Layer 4 of a small transformer language model trained on English Wikipedia (13 layers, counted from 0, width 96). Numbers have three digits each and are written without spaces.
In attention head 2, each number of a token's query or key is one row of weights dot the token's vector x plus its bias. A token spreads its attention over itself and the tokens before it by the softmax of 0.177 times query dot key.
The model reads these tokens: "rec" "or" "d " "in " "the " "p" "rec" "ed" "ing " "U" "-" "2" "3 " "comp" "e" "ti" "tions " "is " "also " "sh" "own" "." "\n" "- " "197" "2" ": " "Di" "d " "not " "qu" "al"

Query weights of the head. A number n stands for (n - 500) times 0.00096.
q0 (bias 0.391): 410715460661462589510543526488558648418631682484428496648483409469707497458510620565543673382418379473564450421289624324446407528520439388545585505395638327418694596409431394434443626516465688405750451753468634702565424470526675379436441199533461441516617391475528537395330388657305606436
q1 (bias 0.144): 257412604282433403352466578420750477656233664463613584581550515587581496345597561628449583556543657359501598671433440377458464582608421343395452747509617457592478609515530514461565455651302481517468423436427260355603619514604390584733553345682505541326352419494479450483596405748083642498
q2 (bias -0.272): 390512614580422720658350532278297499373707442603362565448309464503611525536214454670463685408512508543496561580636480502342442565499330461539534455500413350642537592410448508583378391513385359463501444516428691717414405568689230663424437708531595647515234593494485374610555521654517491480
q3 (bias -0.083): 662310417416484362480474622551639588659653550545506330559519560480540546761352616540686367539479430461408303535394574533594425488556533602729324471499728540423565589478189659692481446331523422484451410532529369507424602401518408347526421559580581454532458772408387435445601418431427469432
q4 (bias 0.167): 570486449437620406454544613386327517347554576348378437503379500624303198616496611323580384618538399613571613515500624400558513415628439574660433413518303623401427678474556541334435628663459427529521439402413435574430710402560584476345433597394521734614507564216526516374652534599494398777
q5 (bias 0.232): 394567326403468507503623406641806374607473423486608693613511518460575418261614653342599396508497514589655383672247562418554679222547392423707592560471580347628542549536323656418546364453397409248485483448441450684540238494382637346717530338514419528537585307764504611404579289652481566494
q6 (bias 0.745): 565363471471499508537524420577656598619486285424467180567424520761413569404475482503377437278497327583710537357554524610453466571597463446406592705363548303378467723472401421375948474536589604268508598575621459551399404747576633346643578452665228351424473317616517557416514460601381292563
q7 (bias -0.279): 417634635578409732548383447489490377433542539539456432318407316156035438651430481630458307539620402458557456569548612482619611713517564571618534391613614761783318526613328537603270616514717334471540344237474493411378538533799299491333268663434527457572455524404486358421250853542601407522
q8 (bias 0.252): 385298401541401556408665642626493641344664556516363451687686478384415454518407489641587585603366572715511552593298588339287497536535682750318584630462343650402549442268370399429641494616524602477484499344476477154524585437674527245476382438417720470381415712329502802680381495517557433585
q9 (bias 0.381): 420602799635523489452295372496393774570604473616682366664637563627510573369469390266547389444323398644619659453399426575486730580694705533635493533549456543234601581296417499477606444514424408296514459501548338491568538494679527564513470338536368380400260550634479484535379482393499474771
q10 (bias 0.099): 559527594363632280547602699552335495431561491316486400597354562513493652599531700380426502386484602397680601646582603509340510404498508496548292590495518550511486377475526519643596443540578303352386605320356599520516585632395611318582619303392358385414501521528581497423499550546535616490
q11 (bias -0.661): 251507581681445691585493454342498462470440586665430443526556560270249743481264483525493413619747644341314277489551429673515291652303672413637417365495568328654548162447595518612495520431527500567376247340544413643491470560301475643668410704531592832362523665542512606697462612531658330422
q12 (bias -0.054): 404340599315581361606494347675614416681385315396510493691526453570352543454534581669540435588411505487598599444621665589540317436547544538383687455543297404484383525386742636562435413398359802474524529288438537439526512600362339433378240335465535593412660509460624618415606647579612532525
q13 (bias -0.237): 442279409766443523562557514460531371551598477586403407495370481444390560384261261426588574610726383398492352594639800678340473688573640569708442564578555468736243359587548399293261537352523526579460555628473394441493474622550715698555658321217489706487492521579501363515558474426483284375
q14 (bias 0.149): 542511593458320379719389657291739596401569432554473149774778443353573444324297441332604654372470552498445413543394469306362306735537487688263435727544554771360518395436464495409638501668729395649673245528608519361371418386625558580351609647607603459560337503332666495612358511412753463627
q15 (bias -0.359): 552385773544557635562647405491424209363725701597506434503422608542432271540352276577528338547372403745447655473630468553336490429480291254721352335550720402790441487792580738466615495349334487607428501292510322405535411486629403777446589483388578456496563384430480517473708642471722338334
q16 (bias -0.243): 622583648294449571660502555478415574519626628375490335564523150304515640225493441834615770557526585440474384384200705231680394473345749702524451599532407620545432548523488586482483583635515649426629289446714456221552457395425416659525454609519652488392484660522331607434383394438487354542
q17 (bias -0.529): 452325638666440482561251473519554405327666510358379476488368375244312332373494415699472419465633386297295549620556412545592485720439706642545527591600468530463499448500135723498384582677606512631439594486621398440454975639531470589491322687273702519580297576296659389483516258301751477605
q18 (bias 0.015): 427561622428275438263465451691274575604339598707451394450340408353489650562293349494670598446557464673363493478435325087625697418555528664533379622592412454443375397788476595262554435547809421549712455526662486500281574606566543355577471409379579575499612648708636572611473379645604442561
q19 (bias 0.205): 424586591646525313492296401532716616384321593429546442704469493378423488484413578499662487649420438630646534467273310553468493553647719481173476606608456518438584480607532335423498473537635504592552656590569586329487512199123584642508614549487520423373546546506467519625456554479570544481
q20 (bias 0.113): 441455495477693581610692504337564515437609600559641602759267353418494431538551656498393201599329379701385527380301379437613591655410455583507484464514477453560250459536440421625343646380470491442687496499450509446519635635683496358564407487754576381520413603560497457486502376417539361570
q21 (bias 0.374): 598473626277465659543599591624651463464407427411669611479174720848450534641464683470483346518336442518361527646545391519536526230571345408433593428586487331537714565507585716513612343605460452335588401780099551576474601601707627441555633170570125474468459321482377551343509389334428418409
q22 (bias -0.069): 634669742588405615403461487452515524270531404648388337837464352227407473353560504736701673456453496578522510696570430473558422660359635593537513535435277773293385554444382197278625681422722614584526454475519423462322288261670419459498737602571743465507532570286392413804199326453559505475
q23 (bias -0.447): 510596461599642681672746518509292393522630462532686508294602472405603467381498433406391588343411297647294457578420623476447493427516567473457528623715461512523569581773296431644483383306485581586359329253623402576461737387456271401657244726442647552453555663385560480457328622562502430701
q24 (bias -0.166): 520468416462302630446382527363537548549611484497560658504503514552564446503480404482378371763534393533628590377723647639669334355531315521477476477270529318523437456719482447580411390607491514526468409524391500457563718521470609578652300806214496498401649569345512386447291747391583689466
q25 (bias 0.613): 347669377482465133419747383629688465446540604388481512500183507858744666556510376522522543493419429557620390701462456444387650411652488581616386560622465469310379538082409484295694275583541475387627653494464492540508461384593548620523616310689373527443780235566279625431279513587599358594
q26 (bias 0.494): 591549521380677260407572408638750689385608485403396465396598472387760332517488470313819455296472649445377677453474559314636392352408752440247655645798662450230456572489437462261642428469417689337688669441591654577517474422517555274566634362400343561304496595374423700455439374630456390555
q27 (bias 0.560): 389390462728536412335366712557516718482227493486574177791341653481625598531410470543411249367486518494628594475486652316478261267664644600438396800606512600465338651419573532175495544820726454315334521512499471545466412431157715384561649539602427446491569479503458702663477407445301446697
q28 (bias -0.191): 669364582446429504367566246382427411527549621520397668598566431567469328732434430420340695494407373532412372557468509512250469621455647603369436288417732558745542280617480623584497581450383591607475612493511348633855441527560404425517456705505438657558486486594509508493342333477728676528
q29 (bias -0.318): 299489518731390432620477438529345270386630594321559456393757428411442521381488360519674591522654355746348361319432418511535583392490544469696395783354567712549616532575450388554622619652534443687456563497584630532382366520520355362517594788432458640432310807373571409583350483376488207558
q30 (bias -0.083): 527409477527711655469696263571495271516512655665544639284445425618460408485662339605302588712417467470530395680178459667908544545634300495599443384572582377666649420565657528427538361268323563440475597560302527569630595525392635301548528515509420426511245423401442319420576666573679498406
q31 (bias -0.042): 532526541636354309434639657482515406426622806429495633280507590769362325478668548406340313376321537633570450367794550417704489190541497290720559555574641254653569531218671557563610307435380422440298652586572592598618686468507560407409483445657161716553594490417593279552529341493602705353

Key weights of the head. A number n stands for (n - 500) times 0.00082.
k0 (bias 0.573): 478510644301403569538509334258500333450498437638538436426444412421573466304491623338442620676485662609450247380256304637565591405537626658498405679388492662460737649504269496376620462369498504679500601328677501337460687443603513351512438493420511359477514601455703557786327490517514583342
k1 (bias 0.405): 611655519552322553441707473495430588605714393566538272334618301690597465237520379688285805600343576590173647638266649382566437554550396584539676566335445378284333552214642360550448494413665527612416556538480458649346591582529418427498639516365445266592440291291723687560462544621312443622
k2 (bias -0.560): 541716497471548622426414344487620403570377419246574595513674611526576366715562548606278513664554552420603720545383420741663340432417618696430666365573490359736610372618564506413394448420280499617578455346469482395600581472514448577546446459252472465463291437519597457386657417442661551451
k3 (bias -0.293): 468407457556503246696473427497207518260630647416539669459362496504530350269554436338585644399635466452559622661459457574520499429512585573485404449611652566421533581502571501237502726699325669497396446604628543560609471424463501694440549665399422550477704290345464397391507558498581521622
k4 (bias 0.307): 308563507701642657473578481743626569464403314502614731647519654476517608499459165548549420462736443503449521285418444398737546509321407440324526457825695411389439280683552562509444502572454339499458532524607708525408540653416367466628436448538539555441395564501452555521372519311521613319
k5 (bias 0.202): 415606444348747316508606494510569384444496543413388327288540374456531584754514441452604774417258406689541503607483598271506693563591423435481527690480358651187526476564577615381590362720670497605623561648710577318311392280680386352478339412672344330377524354415624573563616531459363498414
k6 (bias 0.451): 331593651629423564509451617358449431629622527477337226550489379403542618526504497632713715581499649179486517717528504379322401475399636459486492670579277719554520546380395488456335393638583255643503358419516605378332547287429537688461472570481637534667503491473559635618724326435442476369
k7 (bias -0.622): 423559446602666645597471505308385643466596356400484622541489672704551243544320422201451326620581607398342491494573603595370445624575207209563225326476511583471539228623701486751798513609348316536344317555463393390597534662412380643588481740519392691580372462539577513348734497263701719418
k8 (bias 0.614): 493686552454716367376536409475550267540592620408729462662492437214500385405684207578593448453597470420411452304315523652777454545490488580530476438426399758415552445650337805747456607445561570578219511492559352603462571577440332546590348694634471702571498345587370290458392535505394654599
k9 (bias 0.633): 465634278566396434569446702371589296413445525386394349511396741380629494403817493648558495489711552628529493605412593300585412455361560423670283518645441540565335304288358399496371549764616404636565491633657656542647506418329452632723613720309281486535517492472545750413594322610435610250
k10 (bias 0.490): 427441463554470590453325522440385405499443516468653457711461484450352555654496461529566476587414472612483333456520656484533470660388550505438526661381477434210402601450694707498435573587482676431499563768420599509534472506346777626349692432672425685488538494445384722812549505392607465388
k11 (bias -0.571): 771516313294553585606479551514372403461670640481512623192680456772810435596718494440402372473553381260644759412626454516441686457675553477311593427596348377496461763497584289640389392188491624328435548704337456459570525498521310537358506583527391530672555541468642282330702481350531307495
k12 (bias 0.176): 437325406536421600237542767569561624587646501693537409336598389539556354500596427523652546365499411333392534295495414302524438616575365696321583451199619475412509583601601367333585500520396396445358599640324714548307540607532624542724603440654359492629598382680208355541508614473322613416
k13 (bias -0.351): 587743750414515544662443534454292676434476509545391708392547422637490583592744448653230039440523632435266551200568233333599467409571586414578600399580486290418484579584456471431737461594587383504632561547351499403487414398430450739528225722683453583621644671565606404581551465448465266532
k14 (bias 0.382): 410643604690495651603455285520346347478582352636524472254546564044280385269348436641626364815446577361579432565478524512419588361285363500622226231465629735571473474651266622596167708582505734731660440450609543360526562623471199542736405587577620451474352507448572442640633619550562501326
k15 (bias -0.529): 615620460533457324548577532586379501649294545384465716481688839576577680389363575500514212628724599517583417742547571484709499311482299590526501495655391471483489390442436448665576232690274412476415556637419376484412293618582424686561590360669289592507547591530550551192600333284345507591
k16 (bias -0.208): 683510536493687512569564402405486389402607364496631444421403418342688258592461699421517584594537446484245310557647405651499626714306524421445743452487615557677647483359452426588496466544444636555367623483555508703381854398200314394632385510454431410657437458429645166500538516541566738651
k17 (bias -0.533): 550699484661625465484508642798289409318416770709468831455183542721374390624632531382436351444347496480364495367369751771749488422457342315681525464383766392691334710591537402458605665449387311463453531415443502722726570573225201335623562518447512650617215420424567605394730576364472559466
k18 (bias 0.277): 461354600481588570383635471601427567355413735288316569759577654532369332483598552639538575571410416533290327524639628634538497503503784405505497513437629567505538483633504551742420485695435361543293557565513548337295537306387376580617358794655678272417498702396631372346428527362479263381
k19 (bias 0.487): 598352571556496647508506649658388261556501290496467466234487650470289524472441301384611417378471366398349249429581561608464685381528707603712250472378307643463506442263426693514566625523643612378565562399457615718605606717652226500505486563398598582529385540542627392629502614659385335491
k20 (bias 0.003): 740570433353432327493381575583476493609462500336239480224447467544544601495419433298327613536664557602595347501366348416484651569418464462545310632532625652392649561561525769682520461513416453478456217615371645682530409540153528411527355511357481703726706499654399575273391472428561566554
k21 (bias 0.304): 559614438635416516496551409411390569743354415551369129445466753652468540342583606605440553350545659476719342468531449642548385506635660590326362617569541479295192438499748469410391777674607431550418464472676475492362677370290748327359586291580466397330588408745532526622427363477432392574
k22 (bias 0.035): 288428494446558582623433573399608421477479651426500334299583445465514591661334301679413557514549587505446457621382354563556626501355238607728364619322592553742597281694239598652192432598442563646555253427437393464761721668494467738422360827359707698479464579541719024527662449393576389433
k23 (bias -0.497): 456564288474614274575513295592635448318597597565574776607528443518515252475580312626404624513524562261717521355481659381572496468429392491751603397472441471610653388205621835610570257479409598317480621443446606419640626234531422362421594441464376346586573392551514593235498439380522657386
k24 (bias -0.558): 732478494303471654458546583550702427571380331316563528351299597533526555157504381620537474389659594432432454330296658485428488734619379413514476300668497320686639712328620521449637749486415475548441423447450394594612521488657784447336569521764306530539279407378285476417611732384435458555
k25 (bias 0.534): 475645709614635532339568771303610594163245366345463272679566609396402687650658388722781501376454489495442560510323622604612433396723629565507181600442617610349483243445552487525602484683549873287504443422447557480367732232459420278500465459384435361573702685553508570810380195407511464507
k26 (bias 0.591): 234400656782668282458735298587506447541399721577525484711584557136670583556491269180533701480673389571360480281440472276465638598353599463586430656294544468498411422580264539528486316625674423528360487509635612372456753489606351440328549342660648399549732394705666532694563498478375325646
k27 (bias 0.543): 574534587608208694639110565545542308358312396259496265470546326193473477332714393449539498486403225348614408377573783594468537697502665455660670482653506609462226445649533466407508428747715357413510621386520402487318551662371435644479705520452733580507490540354734553697388599408323496477
k28 (bias -0.516): 539625458431471347562620607670661477470551478518620682534471525444409738564626656348354422602441565560451384517259306482579526392641420431553307319308114564544384536808407554604385598396339504398439667479378357734491454323406659531553275404582356374616683644594264497232546499630656434503
k29 (bias -0.422): 635667528612486560377590553485478359247347543709486685829460515299315396595224445654218589341539356434324447507653807274486621404438565328365664453702686641478508525638405665607412438351404576499520457358527320492566427491724410551489346492396514505538500431447514401228801405395603611419
k30 (bias -0.146): 524442265300254456591612609532403605536666412450632512754428398692557435511514634383440653368508582390428660476588249421446587331782627526424578586606479305380573612274712558616705508597348689554652571329634620445622667490548420302458334293438274646430508491368302504048490460480382331555
k31 (bias -0.084): 402292366494567517366373482624913278314165481731495508577315612513549742496443490416514549572746519563434657495411614463426631490714655712352445437735518304233450746542687563429600388496762609368612567367381208535349665452405615372635561422371348442354665507422531667410521616362441395482

The vector x that enters this layer's attention at each token. A number n stands for (n - 500) times 0.018.
0 "rec": 621570465487463433542437422611534608425557551475525815564483585578614420522422552368384369456543512465452621514468495514487530445451446386483551355515586515545520555572427435528556530437276498433548510517474515491655436503584463495466562512508454549498422508489484388075586534499679441599
1 "or": 595524462493482466595475461607453529400488598468517864476423506614525399616439603412311423543558530523515540535532440441545476503510430418507555366549523471598556562516428488488588505445286422444529507548498423574603485508563418544501473563597533566501383435467462435077618503374629460598
2 "d ": 558604460446513491569456466565418530421582603517509867515436562577546358561435566388350286529567450496514598500535491448501523518506426436511534439556515483587509545569493461491557498484252481440567487532439418504617401523587485488517571600485444503546415544460394447100615483426658517528
3 "in ": 589553461547501465564496425568405547477568564467537896533500578562517408574434510362373310495568523508522583498550520425489508492529429415541542355557563432585524579532440473484577448425350422431526514554459426559578353544536481527527550550524438530539336518502442454119615532423616512564
4 "the ": 578570415504463500580503467612477558420534541525537864502491532493478392557419616395404276467608532489548616456537515468474535508539423397490585348582537460646501563535499463489538489460247431419542501506451445543602356535566465485471534542471456540552412507527488458132620520452599510536
5 "p": 571557381572484480499440484624432598387533528484518863527488554649540402556420504367295321514518555544533601508569521467469488468511423466512508326563524543585497500561472449572621522522294430498584476542478454565538475521533415522468519438468459551533417481508471447112640543361644517550
6 "rec": 507573421510476485582394522600512560418562561498503870503424506586561401566397551358311374435540501548516662486511520482567525407503382448521549381544508483600479546575545454503605556464288475532479474459437451544579472523536430571467560503517506524551444493535481430049547529401645450573
7 "ed": 579557430491488402570425487616501575439507590517447821482421559629508371609389594394333357548536491516528567546522501394556523519539461465459543333552566443616564568584539525537519510427323444477508475567450438568585464534563369521520543549474460568531421445462443443095553512360578485573
8 "ing ": 624596441451526440542451455566440524440523571526544873469448568609507364570420568382382321505562455517553627494527485445545518490545413485528546376532524450579509538573482453532570474499264410401531504509446430498549435524583499500508547622496418495536398541522424451091634484452658519555
9 "U": 570578389476491469556433529570463593438549536498472815545473582654502348563412527363347377557581584518511566469552469419516516496533481470482571327619524477602500546604423464537576541416283455494502441501447411554572427501501457503481476552512435596471432446432491558158663468399663531562
10 "-": 621601415476464477585517516559509547407491539491537860483469512659493331530396560436354322457553492508491639471584497480501547533498389516504512387577503502576541533586539472498505521467318437452533501531404387558557343533615494496502511547488429558546395545473450468097599518434597529570
11 "2": 612557483479490495581459514573449609393538504474463804510502536631479404579426576437303316462553552572481641502543501492543482508515477468482558338536486493557485577604496413578549520420353462542543483551450378589628408568500418547504549481511417505501342470476411500100608478403655519538
12 "3 ": 624583438487486469572497507533422552456568555524526856505466565605483373542372589429328334467571497521525627493567525445506540538502428452476556332534442488614496616538472440506602526483324431465542444556435358514600377557540461497510536573533394470511415552515427496136616477420641511517
13 "comp": 611552390549490458538434457573493595452481521520549911486468473599516418524413546388324381464476551570539590452534519477529513430558370446490507384578564471564481588519506460521605565510292426486509504577456369592525443572541431555465512443422541524551500559501487473065624520374648516520
14 "e": 629513420506519452547468522619479538433521547520417900520425495663521406560432603388296372454554485531523647530518514453485501486505379392538535414584490506593525521608488486552552495411361452458536535580461401589521464466497483570497528543555434577517379512461420494060555564375603475532
15 "ti": 564601434501538472614477544571459567419539562474446892543410514657501402502416555436289429509541526542496565499554474481542530482475439404518578448615502483635436581536513450523538521468286410448540533568419393572576440494534526517477488571493436539545433443469439479024585489401598466560
16 "tions ": 635594466434483430545430456564435555448491582545512903495466593611504416534475596427314358519551446539520589531566481399526511528552435408516562429559470461574484550529530433531566496496271400439542483565480427510575365575524486502477535499481438533566426584499457441120600502396663486527
17 "is ": 593589432529542463510472460598401502415524564482506864528483552619555427535432587391334308504564514495518630512558450450469509456582403389526552407609493430543509531547532443529622462433331447441530524576470456528592348564553515511475476504496458531567419522531457459107617536399621493544
18 "also ": 598586399496514439507495482567436567441504562478481896528529607634525388550433586366364296436548516544524633503545448464511514445509400429505589389569454420556551468508570489478593438444364492458524474510478422561585394562560492508538495539495471557478403559569487463122617516374632478521
19 "sh": 513583396479471455549457499665479607410500562540532835500438578639511382552425544439347356414583541552524649551519473476539401417547472421518497414585516502579563477488555485578588562423311437427510511519505438558545386533533484539485494452475454586573399476483481452092617531362584521539
20 "own": 551510407460504489541414439630485613455507537541464879543416587584521344582442618370338399533548534597514546484510418474630524494552401432522567397559537449521549624496490515546658506466320438460490515496414424558542446516537432539531519490445435564479430466470409493131631527405635454511
21 ".": 604595523477509416575508481619465554516549494544419828526445460586537406580387541425354362519563478462481628491489471490555485528500402477502551420541489481547585571506545382513596550432302430473564482517506480593614381526565452426534468485528388608501416513508412488063665452408615502549
22 "\n": 581580426477519432523508492598511595505562510515483864569509544573591435517393592437334317511581507585495555541541450456488481465522430432481538369537442423667501567495509426533608541414307515478552449525491443500630357551551480504529471493474430507518426538487421456056631462479605455557
23 "- ": 618565415410475466520535475591451550445562535515466877541513526573583442534454589434364403488519500548528608531576461444482491475545398423505550349576476432648527508472524408485595524435265530456530481544514456542611302507578476498512512539479411539533418486509436503097597539462631448536
24 "197": 649514405465514441497470519510468609419523496572501825461519531581569379538448600489340419508587561567499606532510437452551477458549421424413548334511490387504515552527529465528618544448269500584513529528484426600657412541572449520498503519509437502498417496508469485073545455338685475541
25 "2": 591528459407495461621500510565472555406543518502469846504487519634511418574432584429332387480542573560534635510538442472577469542524451486481586341502493468554507543585510433559588510360292503564563494579465382610606421517508457515495536483500383495471391473482359496116580437412688480564
26 ": ": 631517400442482461547522473590489546503539550563490916542447545614534378528415532427363397523524500546566637542529453481468515500531373481525538346518478451623518543540524402536592488401262454455518464562457434515561344520611501450548522529511357527516445529487426513127589506474644444535
27 "Di": 607547412460455468545487540495494582402521519488543903491529503612565456500373573457267388507561580549552573510508458489424489463550356471474525458605500446562506559550509477514641501474294497517482496599510484592582403440554463488477520515500437599507387515507411512024545542447637463463
28 "d ": 536594388426493498529490475523418574464559547528508845507475554700539457519462589438331277522583496503578612528554483477482507505550349410480534426573498488550530535569555449460579510433258476472567498542415403493581357509594518477505576538490421486534437511487392492097588514426640499514
29 "not ": 577576383428501434502502466511459613472504526453494896532529620689494486521443562381377343439558575506566599499576452473490517446485398398562601376557443441572539499505517490566639476436358449497525515547403422566585376543547526469495548445492464563451421543545411447152625495432632502513
30 "qu": 543529411487502452660471569579539580445491517517470855524475590726509473509409597426353379493550553510528546542489508435516463423558416400530528398584508462553521535536506449505604471459282414518567532547464355566527392526536478472461517400491434527625421480467467460082603573394614528553
31 "al": 584557422471475443605495563672520583498522595464517842502427560682500406473446564409286412498579498519574586542486457449494516456566411406446540364608491433546532545533512496485563534379290424447546510588475366604608414522556458520514501465553444550536426405494387454150528522411620490568

Token 12 "3 ".
Which token does it look at most, and with what share of its attention? 9 "U", with about 50%

Token 20 "own".
To which token does it give the most attention? 19 "sh"

Token 14 "e".
Which token does it look at most, and with what share of its attention? 13 "comp", with about 70%

Token 9 "U".
Which token does it look at most, and with what share of its attention? 9 "U", with about 30%

Token 18 "also ".
To which token does it give the most attention? 18 "also "

Token 17 "is ".
Which two tokens does it look at most, in order? 17 "is ", 16 "tions "

Token 16 "tions ".
To which token does it give the most attention? 16 "tions "

Token 23 "- ".
Which token does it look at most, and with what share of its attention? 22 "\n", with about 70%

Token 15 "ti".
To which token does it give the most attention? 13 "comp"

Token 28 "d ".
To which token does it give the most attention? 27 "Di"

Token 10 "-".
Which two tokens does it look at most, in order? 9 "U", 5 "p"

Token 13 "comp".
To which token does it give the most attention? 13 "comp"

Token 11 "2".
Which token does it look at most, and with what share of its attention? 9 "U", with about 50%

Token 22 "\n".
Which token does it look at most, and with what share of its attention? 22 "\n", with about 40%

Token 19 "sh".
To which token does it give the most attention? 19 "sh"

Token 29 "not ".
To which token does it give the most attention? 29 "not "

Token 4 "the ".
Which token does it look at most, and with what share of its attention? 3 "in ", with about 60%

Token 24 "197".
To which token does it give the most attention? 22 "\n"

Token 26 ": ".
To which token does it give the most attention? 26 ": "

Token 31 "al".
Which token does it look at most, and with what share of its attention? 30 "qu", with about 70%

Token 27 "Di".
Which two tokens does it look at most, in order? 27 "Di", 26 ": "

Token 6 "rec".
Which token does it look at most, and with what share of its attention? 5 "p", with about 70%

Token 21 ".".
To which token does it give the most attention? 21 "."